Layer 6 of a small transformer language model trained on English Wikipedia (10 layers, counted from 0, width 96).
A neuron adds its activation times its output weights to the MLP's output. To switch it off is to set its activation to zero at one token and run the rest of the model.

Output weights of the MLP neurons that the questions are about. A number n stands for (n - 500) times 0.00067.
n17: 776,502,444,475,169,402,293,618,636,507,385,514,579,427,702,683,349,479,640,445,496,587,406,320,432,541,522,328,464,341,835,495,529,796,644,438,415,267,572,750,693,346,724,619,637,845,792,380,425,645,317,765,392,642,482,470,151,524,740,416,444,874,757,628,144,220,655,417,629,502,245,528,520,733,617,764,346,497,290,474,530,731,473,518,561,514,776,642,372,404,464,193,397,510,491,420
n55: 464,496,491,542,380,620,455,737,540,458,688,445,758,488,323,523,441,393,613,575,553,576,313,488,606,744,574,563,348,304,493,525,561,258,453,389,463,414,464,424,417,525,489,642,519,316,519,398,410,574,269,562,624,632,584,519,407,528,354,477,502,575,532,506,117,758,543,401,340,486,396,173,497,525,578,540,600,535,861,844,654,594,516,526,650,377,626,510,560,440,835,317,278,446,488,533
n77: 661,416,575,311,438,471,533,632,651,567,566,388,475,584,430,759,561,678,452,519,430,670,428,443,549,460,655,685,427,434,414,472,702,445,443,646,453,406,658,400,717,539,421,597,515,519,427,527,693,717,514,623,789,383,544,658,593,440,548,538,507,575,535,343,563,455,436,513,458,532,653,225,465,601,733,597,548,668,642,541,533,558,574,442,510,385,337,469,464,614,513,474,532,502,435,466
n90: 488,621,485,376,552,667,474,642,460,458,355,602,489,360,464,535,269,505,487,563,476,602,253,322,519,546,406,379,532,422,500,391,601,438,575,496,540,441,369,575,420,512,540,643,709,632,406,488,434,444,513,583,585,390,658,541,602,522,488,540,557,484,392,613,634,611,497,518,638,624,631,270,570,417,582,416,335,398,544,687,512,527,524,587,434,490,420,432,248,489,570,505,645,518,598,452
n114: 611,591,454,554,619,528,481,287,598,591,411,327,320,455,590,635,376,537,751,560,437,610,367,492,306,357,564,402,466,558,691,471,422,517,716,569,623,425,529,391,498,519,352,551,638,520,554,423,596,489,423,588,664,511,373,345,616,523,554,576,469,362,327,654,483,386,405,579,777,350,532,415,523,346,429,627,352,429,548,381,362,413,502,620,522,611,507,417,447,304,455,361,452,705,452,486
n117: 593,549,439,515,696,622,538,358,620,717,804,537,636,447,560,569,560,566,463,263,674,383,468,532,540,294,663,537,589,311,468,680,453,597,307,572,556,631,479,329,513,562,414,520,767,562,531,278,432,417,588,603,534,720,561,414,584,724,448,670,462,495,460,533,347,464,374,637,504,489,419,551,497,577,460,541,305,443,509,481,422,433,335,531,434,471,348,478,338,425,437,481,395,477,511,521
n122: 427,562,495,437,685,206,353,602,770,719,318,413,318,474,397,308,416,482,421,549,532,559,628,586,446,573,415,422,594,437,641,540,491,495,637,184,452,472,336,575,326,729,521,457,426,639,623,361,410,597,565,393,388,658,567,494,614,481,477,430,587,832,578,474,212,392,477,497,592,701,404,529,533,531,421,344,456,488,496,635,497,589,500,393,588,815,622,532,635,397,469,552,445,604,246,696
n123: 572,363,599,565,294,485,708,457,494,598,532,432,603,511,542,392,474,548,436,665,361,535,466,680,242,457,596,403,517,413,683,476,459,538,346,459,518,434,410,513,319,414,596,661,480,496,561,442,372,441,315,583,314,669,587,625,494,475,347,633,550,445,223,260,584,412,541,523,421,580,768,407,582,552,537,342,570,688,620,422,479,504,484,330,541,698,630,514,633,320,502,517,764,527,514,572
n157: 683,462,390,299,499,540,506,656,174,598,667,793,454,685,442,492,484,531,509,497,463,535,325,369,658,506,492,666,690,392,264,237,424,737,565,490,609,569,376,679,541,581,394,567,488,573,575,554,455,664,597,420,607,421,552,467,372,313,373,410,454,487,644,567,269,645,340,744,428,622,292,975,666,431,547,497,474,501,376,264,450,340,327,528,503,344,388,513,371,644,394,445,279,595,566,455
n188: 564,611,468,511,588,348,752,367,546,429,575,622,533,447,529,474,537,616,506,681,589,640,432,423,614,488,565,480,605,382,512,531,520,462,601,393,429,496,253,528,305,434,371,541,451,533,398,371,539,321,717,547,731,565,535,355,533,450,445,679,496,516,443,542,438,564,678,383,547,474,527,313,612,552,655,492,427,371,595,512,521,447,414,459,510,589,525,510,396,449,432,739,492,565,386,449
n208: 490,603,546,432,396,289,526,446,432,458,697,625,505,631,467,325,464,391,465,550,438,688,661,582,365,494,556,264,608,453,443,543,563,370,269,632,541,485,428,690,427,506,369,553,453,507,586,608,418,608,620,526,565,727,522,407,350,532,342,421,566,310,456,502,527,455,509,528,640,386,405,375,393,451,598,633,530,459,353,468,324,441,594,409,573,612,588,712,552,531,472,347,383,462,442,475
n227: 657,513,593,563,638,447,433,587,411,529,540,503,522,490,724,459,551,647,445,603,472,610,412,382,656,605,412,672,678,408,414,489,473,385,537,539,380,401,349,699,579,621,326,536,578,442,519,524,358,660,483,521,379,281,651,468,564,515,332,473,506,683,565,340,340,547,351,438,568,514,461,677,562,601,480,518,508,383,692,547,565,348,463,615,653,386,407,603,611,600,610,258,421,609,490,421
n229: 439,323,452,473,583,567,527,341,451,522,635,401,686,763,336,456,355,524,526,468,508,595,745,562,505,484,538,532,395,391,519,522,521,432,393,607,653,450,454,509,287,579,329,523,182,583,500,325,446,501,503,555,486,564,591,298,438,158,515,397,714,463,529,308,492,547,523,453,563,455,513,426,457,643,327,426,426,618,582,547,426,466,495,563,531,512,466,481,572,539,394,553,608,450,506,511
n234: 482,480,407,514,450,500,598,607,318,657,405,642,613,402,707,625,612,484,488,340,600,581,541,341,480,411,623,520,287,566,533,359,498,417,359,609,409,331,280,674,463,528,717,499,493,492,458,537,512,539,368,793,654,598,688,483,366,496,537,374,430,669,372,561,475,606,711,414,531,499,624,170,681,505,475,547,459,516,729,463,645,489,514,621,498,504,647,417,465,695,306,458,378,567,485,530
n235: 633,391,408,599,486,306,530,409,436,514,563,563,652,575,578,375,365,537,427,541,453,497,452,682,589,506,433,372,482,416,562,575,434,296,376,727,623,573,507,646,387,599,460,445,650,668,464,234,277,514,569,643,714,708,461,447,522,551,398,434,555,540,344,505,564,569,446,499,493,489,571,828,600,520,514,241,753,382,415,353,494,510,603,614,296,555,573,662,385,469,347,337,481,312,638,480
n239: 514,436,361,525,425,555,369,448,435,648,421,405,450,599,593,422,341,504,551,530,456,95,548,537,637,369,469,369,359,396,515,383,511,511,557,552,582,453,546,390,262,611,362,394,459,608,726,621,508,350,507,357,656,502,500,546,446,396,397,430,747,461,589,416,405,430,554,643,429,529,669,402,568,402,571,396,451,550,248,658,326,445,597,627,431,485,661,621,676,425,277,465,472,263,404,427

Each question names a token from some text and the token that comes next. It shows the activations a of the neurons there, in the order above. A number n stands for (n - 500) times 0.0071.

Then comes g, the gradient of the next token's log-probability with respect to the MLP's output, scaled to length 1. A neuron's effect is roughly proportional to its activation times (output weights . g). A number n stands for (n - 500) times 0.00085.

" since", then " 2001"
a: 489,501,499,519,508,477,506,499,549,521,504,505,507,529,517,499
g: 583,596,516,174,515,502,322,604,627,374,517,507,637,514,384,288,505,603,361,588,415,542,545,527,719,585,625,526,397,398,566,639,559,562,464,703,534,523,581,537,514,440,674,332,471,580,470,506,568,483,543,527,788,724,546,556,699,667,420,710,447,538,486,542,391,440,237,569,514,621,338,426,530,588,570,341,515,464,577,483,354,670,430,381,356,185,301,524,287,512,712,344,463,543,383,504
Which neuron, switched off, lowers the next token's probability most? n157

"ign", then "s"
a: 456,494,513,486,515,451,468,480,571,502,461,495,446,491,498,498
g: 591,407,323,461,532,511,668,668,347,483,409,527,729,515,543,458,505,674,592,365,469,571,403,484,417,495,521,641,516,473,564,480,518,322,469,329,290,531,496,520,432,481,622,526,592,631,543,405,258,690,512,483,544,510,751,630,608,451,462,538,375,406,302,569,508,612,336,334,357,631,513,515,381,530,122,426,353,602,516,445,339,456,448,583,429,436,377,585,60,376,614,677,591,454,537,364
Which neuron, switched off, lowers the next token's probability most? n157

",", then " self"
a: 512,497,490,509,498,284,510,502,552,511,495,551,521,586,495,505
g: 372,497,463,661,410,266,475,503,636,568,448,548,423,592,406,771,574,567,480,488,646,566,412,435,541,511,465,547,523,313,310,811,497,311,300,703,416,514,638,636,362,392,507,557,678,325,422,709,313,526,480,398,405,761,482,801,376,395,567,562,534,495,533,456,576,303,464,418,500,524,368,560,587,547,376,468,361,395,509,469,406,400,476,528,279,279,433,421,580,389,600,482,539,464,775,536
Which neuron, switched off, raises the next token's probability most? n117

" met", then " his"
a: 466,475,514,489,557,524,486,492,558,500,498,507,496,501,493,502
g: 545,591,336,583,495,401,568,528,672,760,480,654,785,649,409,611,470,749,653,595,490,533,433,329,608,484,560,416,653,651,538,541,317,478,599,370,496,480,560,508,344,424,443,571,438,550,450,318,527,310,569,587,368,412,477,141,428,363,401,445,479,271,315,573,379,423,298,486,555,551,343,397,624,620,428,490,739,398,448,235,527,582,560,531,562,504,697,534,469,395,477,465,363,569,560,656
Which two neurons, each switched off alone, lower its probability most, in order? n114, n157

" of", then " V"
a: 558,631,499,451,487,505,532,509,517,501,492,514,502,513,564,491
g: 522,480,380,580,372,435,649,341,513,732,491,215,361,592,618,228,548,273,594,463,276,377,639,537,593,771,553,579,433,642,598,599,535,606,377,570,592,504,491,510,515,714,567,587,490,451,478,609,746,610,504,619,499,386,480,351,508,391,399,400,481,431,423,445,337,460,545,508,377,427,766,545,602,348,604,358,593,685,514,382,303,625,642,480,531,548,533,490,519,740,386,287,599,366,414,499
Which two neurons, each switched off alone, lower its probability most, in order? n90, n235

"orney", then " P"
a: 475,476,508,522,498,504,502,488,548,498,446,463,500,487,538,551
g: 482,643,464,152,391,458,390,292,659,614,504,419,534,525,465,389,592,379,628,452,216,472,557,461,518,637,567,348,439,484,576,268,383,523,605,590,714,457,491,516,475,332,480,663,614,417,340,601,687,590,436,661,529,555,549,245,358,429,470,381,679,398,512,562,409,519,490,764,402,581,514,761,543,565,599,398,428,422,409,636,459,426,681,474,581,726,670,555,634,598,447,275,519,435,566,550
Which neuron, switched off, lowers the next token's probability most? n239

"ha", then " as"
a: 495,460,494,495,500,529,489,455,542,515,452,593,500,470,494,521
g: 604,580,494,404,640,501,332,378,639,463,438,584,647,626,572,512,744,567,419,573,498,524,371,657,678,490,545,437,445,529,645,272,770,642,459,327,428,372,280,586,725,500,760,342,615,553,497,417,370,422,661,668,342,539,525,223,520,811,448,248,456,375,594,573,550,543,519,615,426,464,554,500,355,528,579,489,335,418,595,627,426,405,500,644,661,519,606,414,479,414,400,518,473,523,344,429
Which neuron, switched off, lowers the next token's probability most? n227

" in", then " imm"
a: 559,571,500,449,495,500,524,494,511,500,490,517,499,491,579,504
g: 519,377,467,685,454,326,586,444,482,381,385,604,753,513,582,750,446,517,460,479,799,680,267,588,521,477,397,402,445,410,567,508,755,491,439,581,552,241,473,656,365,302,405,552,395,438,599,415,475,343,506,417,373,681,364,704,421,390,388,277,623,599,437,553,633,523,521,442,592,618,444,522,668,491,425,642,560,516,443,501,529,292,416,504,181,500,371,446,573,311,626,458,482,580,643,521
Which two neurons, each switched off alone, lower its probability most, in order? n235, n17

" B", then "ush"
a: 478,492,511,543,520,492,519,509,516,501,507,500,515,512,502,492
g: 305,660,565,384,468,462,433,504,508,687,513,544,649,515,452,368,406,512,284,561,694,494,679,594,660,675,493,563,479,717,321,428,579,412,448,346,659,392,468,593,429,333,540,747,488,610,547,704,536,690,622,687,352,413,437,678,744,738,544,437,382,415,549,615,494,528,451,615,553,715,351,423,546,561,576,536,426,479,474,587,368,729,674,515,447,597,369,499,434,443,541,295,451,446,716,673
Which neuron, switched off, raises the next token's probability most? n114

" account", then ","
a: 482,494,505,460,484,496,529,467,574,500,457,504,504,538,533,486
g: 644,414,558,583,499,111,404,472,407,634,572,637,476,338,481,488,548,575,469,584,485,458,336,438,590,568,429,632,474,831,435,477,835,562,543,408,418,551,480,323,582,445,459,505,535,538,433,523,429,477,387,587,547,447,521,539,510,587,476,393,379,236,310,560,509,441,708,659,414,284,594,586,613,521,520,546,509,312,509,518,742,450,378,466,583,408,545,479,841,336,357,698,561,392,548,312
Which neuron, switched off, raises the next token's probability most? n122

" j", then "uris"
a: 544,494,526,498,505,487,530,512,498,501,516,490,500,486,493,469
g: 550,494,618,505,391,394,611,602,479,478,396,245,631,645,526,401,487,539,555,535,662,537,199,659,655,502,436,580,503,452,673,334,597,386,345,762,556,393,523,433,515,541,426,807,419,464,251,453,393,671,624,490,560,547,512,557,474,568,633,475,640,505,485,586,519,740,486,280,646,648,489,388,457,542,412,555,647,434,519,620,701,594,458,231,330,761,597,345,383,446,495,442,567,435,368,403
Which two neurons, each switched off alone, lower its probability most, in order? n77, n239

" sub", then "jects"
a: 507,500,516,505,498,753,483,512,518,503,489,534,517,498,520,493
g: 531,481,237,516,550,318,738,465,617,730,508,803,617,512,472,529,538,590,601,561,324,420,344,458,599,655,518,284,383,471,476,535,520,534,517,633,464,373,325,505,522,542,608,408,482,640,610,552,323,531,496,263,384,503,480,416,657,526,480,505,635,524,628,252,561,675,347,499,402,434,445,356,332,698,333,686,416,396,617,367,586,763,522,370,549,477,402,531,519,395,643,250,576,388,411,542
Which neuron, switched off, lowers the next token's probability most? n117

" Al", then "amed"
a: 493,476,480,511,477,497,511,516,510,510,478,504,497,512,505,511
g: 538,911,250,674,552,536,597,422,616,420,602,538,461,360,624,368,461,442,659,375,515,505,667,612,318,551,474,465,380,455,486,539,498,465,337,515,559,476,341,685,358,647,373,452,528,350,533,440,305,613,414,562,443,595,643,504,440,402,597,426,594,498,340,617,586,536,374,472,628,750,352,362,492,591,512,514,574,629,378,352,549,673,923,444,390,335,439,572,529,499,570,427,493,638,379,560
Which neuron, switched off, lowers the next token's probability most? n77

"ent", then "ant"
a: 490,482,493,546,474,487,499,448,548,456,485,510,520,569,499,512
g: 143,530,423,629,456,630,381,460,518,510,441,394,613,519,418,724,222,518,454,513,541,539,564,705,349,493,532,498,417,589,368,594,715,364,638,609,385,514,420,551,637,611,494,495,401,555,542,406,669,478,428,521,419,554,460,437,554,633,600,366,393,429,480,518,624,405,251,510,741,589,592,293,416,562,584,553,538,638,473,443,611,699,719,507,357,541,496,670,689,243,408,257,543,307,646,530
Which neuron, switched off, raises the next token's probability most? n157

"ha", then " but"
a: 471,481,486,497,494,513,489,462,531,521,495,556,523,469,505,526
g: 505,584,579,342,594,766,422,465,637,458,505,798,503,486,543,550,634,448,512,566,482,475,281,535,599,581,614,589,319,749,524,436,718,313,349,259,565,359,566,394,534,360,392,432,569,510,682,383,443,367,262,466,529,421,458,421,414,785,448,515,610,409,674,652,484,543,505,557,533,553,618,550,352,516,553,431,329,295,616,554,441,646,476,629,536,486,683,503,304,283,457,357,559,507,281,549
Which neuron, switched off, lowers the next token's probability most? n123

" the", then " r"
a: 551,574,488,438,486,502,541,501,500,509,509,497,499,499,511,506
g: 554,509,829,329,414,462,264,375,494,364,695,643,465,289,338,766,458,577,585,528,576,493,474,393,524,384,597,564,456,548,398,455,511,314,546,518,361,363,530,380,478,458,463,522,609,415,498,416,549,719,360,336,662,502,436,680,325,420,203,265,379,673,362,628,439,522,780,522,431,477,328,677,525,572,394,383,494,472,476,593,537,366,444,542,405,502,533,597,434,584,463,482,507,473,603,755
Which two neurons, each switched off alone, lower its probability most, in order? n55, n17

" the", then " res"
a: 566,581,488,463,488,482,536,493,498,500,504,499,501,500,538,472
g: 437,542,667,643,495,525,401,401,519,346,415,541,497,517,333,792,709,698,534,545,697,491,90,419,529,392,532,401,614,326,449,328,632,403,408,438,359,572,557,416,614,486,489,495,529,303,427,441,547,691,543,583,524,657,470,545,438,659,512,524,488,597,452,662,379,475,570,439,483,576,280,655,751,653,389,679,286,500,572,673,628,406,337,521,253,483,495,489,484,411,505,641,483,538,630,602
Which two neurons, each switched off alone, lower its probability most, in order? n55, n17

" P", then "rice"
a: 469,449,476,500,500,514,516,506,489,503,512,504,510,457,486,503
g: 575,398,233,379,674,603,631,409,684,602,517,455,407,592,385,508,598,598,310,527,686,421,529,592,590,554,521,393,412,556,583,693,493,633,579,488,533,657,499,330,578,475,519,458,652,618,644,365,377,332,589,515,571,479,668,769,645,546,535,568,382,688,527,575,553,523,437,583,393,397,487,621,485,753,423,389,597,690,461,618,629,553,587,406,651,588,575,453,508,504,489,621,603,903,498,805
Which neuron, switched off, raises the next token's probability most? n208

"al", then "p"
a: 438,465,681,501,512,496,542,552,492,464,517,556,479,332,506,496
g: 652,636,506,313,506,566,490,580,406,597,562,472,374,522,613,689,451,453,462,534,540,481,560,508,636,532,441,636,564,572,388,577,636,509,473,353,344,438,543,336,495,445,497,556,459,365,516,722,520,652,749,632,443,572,564,617,685,173,404,747,670,246,523,481,578,551,434,397,318,525,629,535,550,526,714,451,475,554,489,431,271,475,558,219,240,536,760,476,627,606,409,640,651,391,446,634
Which two neurons, each switched off alone, lower its probability most, in order? n77, n17

"ate", then " s"
a: 438,496,508,484,530,492,470,508,556,519,512,606,504,415,540,533
g: 421,616,537,601,392,328,746,396,517,423,419,593,657,331,389,654,363,360,568,802,617,586,403,428,546,487,697,532,471,178,489,551,352,373,531,598,648,427,582,620,464,489,424,492,447,380,633,517,436,570,622,468,374,552,741,673,391,342,471,508,742,409,436,489,253,581,571,408,560,505,391,475,437,698,196,386,331,421,449,470,386,618,465,528,248,431,454,592,477,514,650,480,469,583,471,579
Which neuron, switched off, lowers the next token's probability most? n227

"ot", then "ion"
a: 470,509,504,515,525,511,484,432,557,502,490,496,502,491,484,543
g: 501,655,485,618,675,540,562,392,385,568,360,573,485,529,556,365,609,387,647,415,350,545,606,616,674,360,495,619,492,716,560,355,465,605,304,504,478,570,334,416,628,483,686,459,533,635,650,360,603,746,600,769,577,461,327,712,470,698,688,457,468,518,498,499,529,563,283,546,558,465,666,392,212,742,535,645,687,448,434,599,590,544,426,657,641,411,560,576,567,443,434,681,400,661,442,517
Which neuron, switched off, lowers the next token's probability most? n123

"ited", then " by"
a: 492,498,519,457,488,506,501,510,555,446,429,586,501,504,505,500
g: 462,400,228,543,523,466,330,610,477,368,428,632,295,543,672,443,552,506,444,644,371,238,353,575,615,222,609,564,506,435,610,421,240,533,589,473,494,601,454,603,492,379,585,533,601,577,525,727,512,840,475,558,427,337,630,515,539,295,603,290,587,496,483,650,395,471,706,324,605,487,528,347,274,436,501,294,593,625,564,744,661,462,447,596,551,527,432,568,434,524,492,507,601,519,434,456
Which neuron, switched off, raises the next token's probability most? n90

".", then "\n"
a: 580,622,494,482,498,447,526,501,504,502,500,501,503,506,502,505
g: 507,392,590,533,541,271,430,383,353,488,560,575,464,382,761,469,564,461,531,442,376,558,192,539,390,570,342,544,619,639,354,350,532,549,548,511,261,586,280,493,599,476,473,435,606,535,510,526,572,248,588,527,511,409,525,465,630,494,399,292,327,846,858,376,503,282,461,446,405,363,436,438,542,261,621,646,426,521,485,492,480,509,267,444,349,388,591,377,565,475,451,611,427,504,492,510
Which neuron, switched off, lowers the next token's probability most? n17

" under", then " a"
a: 439,491,500,483,527,501,527,529,513,503,505,505,506,503,484,513
g: 330,578,302,504,656,495,409,553,353,464,630,453,279,457,602,648,415,794,594,447,353,585,369,365,294,508,777,434,272,486,407,440,351,533,446,509,377,437,588,425,677,528,528,453,478,452,277,589,339,701,582,314,592,521,579,486,367,583,569,355,720,517,311,624,389,475,505,540,421,513,555,582,334,472,473,488,464,428,507,620,535,495,654,821,624,517,477,781,468,515,473,420,357,344,582,505
Which neuron, switched off, lowers the next token's probability most? n114

"ing", then " R"
a: 509,496,504,475,508,488,507,521,538,535,484,476,510,499,844,495
g: 551,587,319,439,393,326,556,536,417,514,451,364,487,347,553,346,492,327,673,678,325,373,724,413,473,578,465,545,447,660,594,518,494,584,577,570,592,517,346,270,610,487,527,427,492,683,461,464,670,618,515,650,317,380,369,399,512,420,340,533,471,579,358,455,458,513,391,643,354,411,637,458,402,459,404,207,796,468,545,466,575,743,588,425,532,558,381,536,539,475,311,176,694,555,407,689
Which neuron, switched off, lowers the next token's probability most? n235

",", then " and"
a: 575,684,501,498,484,416,533,500,510,502,496,519,510,502,522,496
g: 541,236,586,496,680,540,423,316,436,577,511,616,381,480,534,435,704,295,744,433,368,297,398,407,451,379,488,485,581,528,451,530,718,524,205,288,431,644,589,437,352,358,397,384,536,522,628,508,555,346,341,563,432,504,321,505,528,652,374,509,538,696,710,586,621,513,585,300,456,455,596,318,394,376,526,398,507,186,526,482,349,453,445,390,538,363,625,318,435,410,477,544,686,512,541,441
Which neuron, switched off, raises the next token's probability most? n55

".", then " In"
a: 580,612,497,477,498,452,530,500,498,500,498,501,506,501,506,497
g: 532,431,313,489,583,651,608,593,485,523,464,353,691,783,253,579,475,642,436,674,659,492,495,541,568,470,550,497,365,476,503,638,405,675,547,311,634,470,482,605,316,423,721,462,313,353,473,455,400,666,380,592,686,679,305,617,446,549,451,534,731,376,256,550,448,285,563,542,530,537,626,553,622,575,543,485,545,553,540,338,474,356,776,363,445,612,521,642,618,603,671,626,612,567,393,515
Which neuron, switched off, lowers the next token's probability most? n55

"ist", then "i"
a: 451,472,486,515,493,514,509,454,472,459,504,501,546,494,499,524
g: 411,294,491,470,405,633,601,484,587,495,351,619,614,349,591,676,284,300,362,602,434,366,587,600,453,550,507,554,593,567,461,646,717,433,450,628,700,724,565,613,414,458,444,477,558,516,386,651,552,560,584,780,424,677,350,375,583,298,521,409,719,271,626,322,547,256,558,507,403,422,489,548,618,408,526,606,464,447,514,350,377,390,502,324,222,597,457,432,731,539,498,450,589,400,491,574
Which neuron, switched off, raises the next token's probability most? n123

"The", then " Bh"
a: 557,528,483,497,492,508,563,502,500,508,488,501,496,488,504,480
g: 454,831,568,471,461,390,545,464,350,487,285,331,373,445,616,287,482,417,671,452,456,481,429,547,627,420,447,606,524,849,700,531,482,347,493,615,513,448,397,399,482,581,505,464,425,739,463,540,738,562,455,517,322,639,719,578,461,378,348,400,591,379,393,505,279,393,409,643,415,602,527,530,564,474,577,219,439,492,560,550,363,647,605,317,474,530,290,468,567,416,404,399,719,523,466,641
Which neuron, switched off, raises the next token's probability most? n17

" inter", then "ior"
a: 537,510,458,348,485,453,494,487,464,616,483,498,494,488,529,539
g: 521,252,461,397,292,419,616,374,448,680,510,456,392,409,703,332,318,400,271,500,395,423,420,357,408,596,604,404,434,261,647,404,507,574,382,424,701,489,483,434,546,364,574,515,384,384,339,295,646,632,429,439,461,533,214,406,289,557,700,546,633,538,405,439,439,319,411,541,467,287,610,490,430,599,734,682,610,389,591,620,611,357,439,506,549,454,602,424,611,340,469,532,396,491,615,428
Which two neurons, each switched off alone, lower its probability most, in order? n90, n17

"iat", then "us"
a: 526,486,497,494,490,526,499,527,490,527,490,539,298,474,495,636
g: 490,286,577,362,483,552,666,511,468,610,687,502,446,571,373,358,460,432,418,344,283,505,521,416,494,407,488,489,280,552,561,586,575,465,698,407,611,670,533,497,507,389,673,515,559,452,422,548,807,608,580,400,462,280,288,523,471,593,303,457,277,641,607,550,497,453,594,338,449,498,309,507,870,674,570,479,626,393,438,362,487,455,444,347,272,410,709,364,441,568,546,561,318,516,595,624
Which neuron, switched off, lowers the next token's probability most? n229

" div", then "ine"
a: 524,479,480,455,500,544,518,490,487,499,621,498,484,491,538,488
g: 537,329,690,437,448,568,442,647,424,733,502,363,654,543,620,367,489,536,788,531,640,521,286,594,446,566,222,529,449,405,624,614,277,652,534,363,519,670,423,451,615,554,776,398,542,281,439,493,361,630,586,573,415,571,344,565,450,451,496,481,447,678,572,610,758,673,456,607,596,439,381,417,414,513,436,399,536,351,420,448,565,580,630,472,751,405,564,418,590,494,391,471,447,763,462,649
Which neuron, switched off, raises the next token's probability most? n208

" Br", then "do"
a: 582,462,462,489,455,498,524,501,505,506,503,478,499,507,499,500
g: 509,453,361,379,593,567,612,508,503,521,538,402,412,540,726,770,640,387,350,481,518,373,461,466,598,366,549,663,645,532,551,470,661,528,283,380,486,521,520,441,348,325,566,454,306,666,479,477,536,482,594,454,491,500,628,527,592,354,287,575,558,747,263,768,458,329,537,470,505,465,548,621,601,173,482,419,436,489,373,320,589,302,368,421,453,609,648,465,383,676,267,568,492,625,308,572
Which neuron, switched off, lowers the next token's probability most? n55

"ment", then " pat"
a: 421,478,499,344,474,474,500,482,561,507,499,542,481,286,516,504
g: 328,449,656,578,458,574,476,469,687,253,309,876,730,323,462,801,326,559,529,415,517,595,384,589,469,354,426,443,449,496,709,365,660,527,385,525,581,517,456,371,596,411,497,568,612,226,618,529,486,596,428,467,542,381,330,600,319,277,486,619,527,458,438,543,590,529,452,626,515,643,463,550,482,531,413,472,464,507,469,371,639,762,410,573,348,437,611,274,609,456,444,462,568,521,673,436
Which neuron, switched off, raises the next token's probability most? n90

"R", then "en"
a: 578,501,493,507,477,503,547,510,500,435,500,484,494,505,518,456
g: 514,408,773,395,422,531,372,604,386,587,607,519,450,614,463,672,546,499,543,531,499,552,646,555,258,433,596,514,614,720,613,390,483,307,408,500,364,510,405,367,589,474,438,650,484,416,469,545,539,320,704,469,647,696,476,509,541,568,370,258,462,518,675,593,810,334,637,506,482,444,598,650,434,402,664,652,566,495,476,257,555,470,264,180,440,624,522,585,560,679,588,529,526,424,295,461
Which neuron, switched off, lowers the next token's probability most? n239

" that", then " Jones"
a: 510,445,496,489,493,409,575,499,505,510,480,510,504,503,541,453
g: 628,276,345,509,357,429,450,483,493,524,436,398,673,298,322,465,530,464,495,384,495,376,702,476,387,659,468,283,494,427,519,691,552,620,543,590,599,582,543,282,452,589,533,359,484,539,516,671,292,437,539,522,380,333,488,391,630,406,653,271,547,609,343,452,390,567,382,557,693,552,588,477,463,455,404,333,726,539,548,468,433,521,483,303,701,378,382,520,737,360,317,299,672,690,691,500
Which neuron, switched off, lowers the next token's probability most? n122

"by", then " present"
a: 514,490,471,473,473,435,518,505,564,495,498,557,505,470,495,520
g: 513,350,542,652,289,383,246,645,627,561,611,572,382,462,364,457,487,391,461,334,389,556,445,526,553,548,485,785,527,234,541,485,307,521,523,622,527,524,380,426,458,386,435,543,549,572,495,718,571,595,664,664,444,396,506,526,500,548,676,602,475,461,308,518,603,336,333,441,431,561,297,610,654,363,860,546,518,604,515,590,651,545,598,336,308,443,245,271,509,574,560,442,461,393,466,386
Which neuron, switched off, raises the next token's probability most? n77

" in", then " 1998"
a: 485,522,499,509,503,522,490,519,524,492,492,503,507,461,485,500
g: 522,748,559,342,741,521,689,464,599,666,375,732,606,454,158,438,668,550,395,573,327,611,664,610,542,320,691,464,416,537,455,638,677,611,595,518,539,538,531,472,668,557,651,414,632,599,536,612,480,481,455,525,598,500,519,487,605,512,527,571,311,513,884,517,355,450,426,454,513,519,548,414,613,508,770,447,559,421,601,676,584,501,492,447,410,388,310,542,370,339,515,520,276,541,526,594
Which neuron, switched off, raises the next token's probability most? n123

" hundred", then " sons"
a: 504,518,522,506,505,536,500,494,527,485,490,529,977,515,500,506
g: 459,799,489,635,416,520,674,388,631,442,393,477,540,557,167,695,500,636,493,559,561,410,513,457,546,614,522,404,527,660,507,602,397,494,407,794,775,457,349,411,377,492,473,506,392,514,446,522,604,300,488,482,662,481,513,426,435,287,432,590,568,739,457,433,495,360,266,638,466,559,495,524,333,590,625,731,436,461,563,378,703,464,699,331,393,616,535,612,583,466,649,483,575,253,489,414
Which neuron, switched off, lowers the next token's probability most? n229

"p", then "ey"
a: 465,465,484,510,485,556,508,535,528,499,501,499,510,483,490,503
g: 621,428,631,404,406,357,277,616,506,555,473,521,445,482,511,410,613,570,492,571,315,422,661,363,610,602,514,514,401,642,213,354,591,371,382,518,339,517,397,532,478,609,441,273,468,614,582,564,546,241,498,427,655,384,636,410,547,779,496,513,672,668,530,732,522,399,450,289,294,564,631,550,457,595,381,664,635,482,422,564,440,539,669,497,624,406,413,603,803,314,449,666,407,502,625,442
Which neuron, switched off, raises the next token's probability most? n117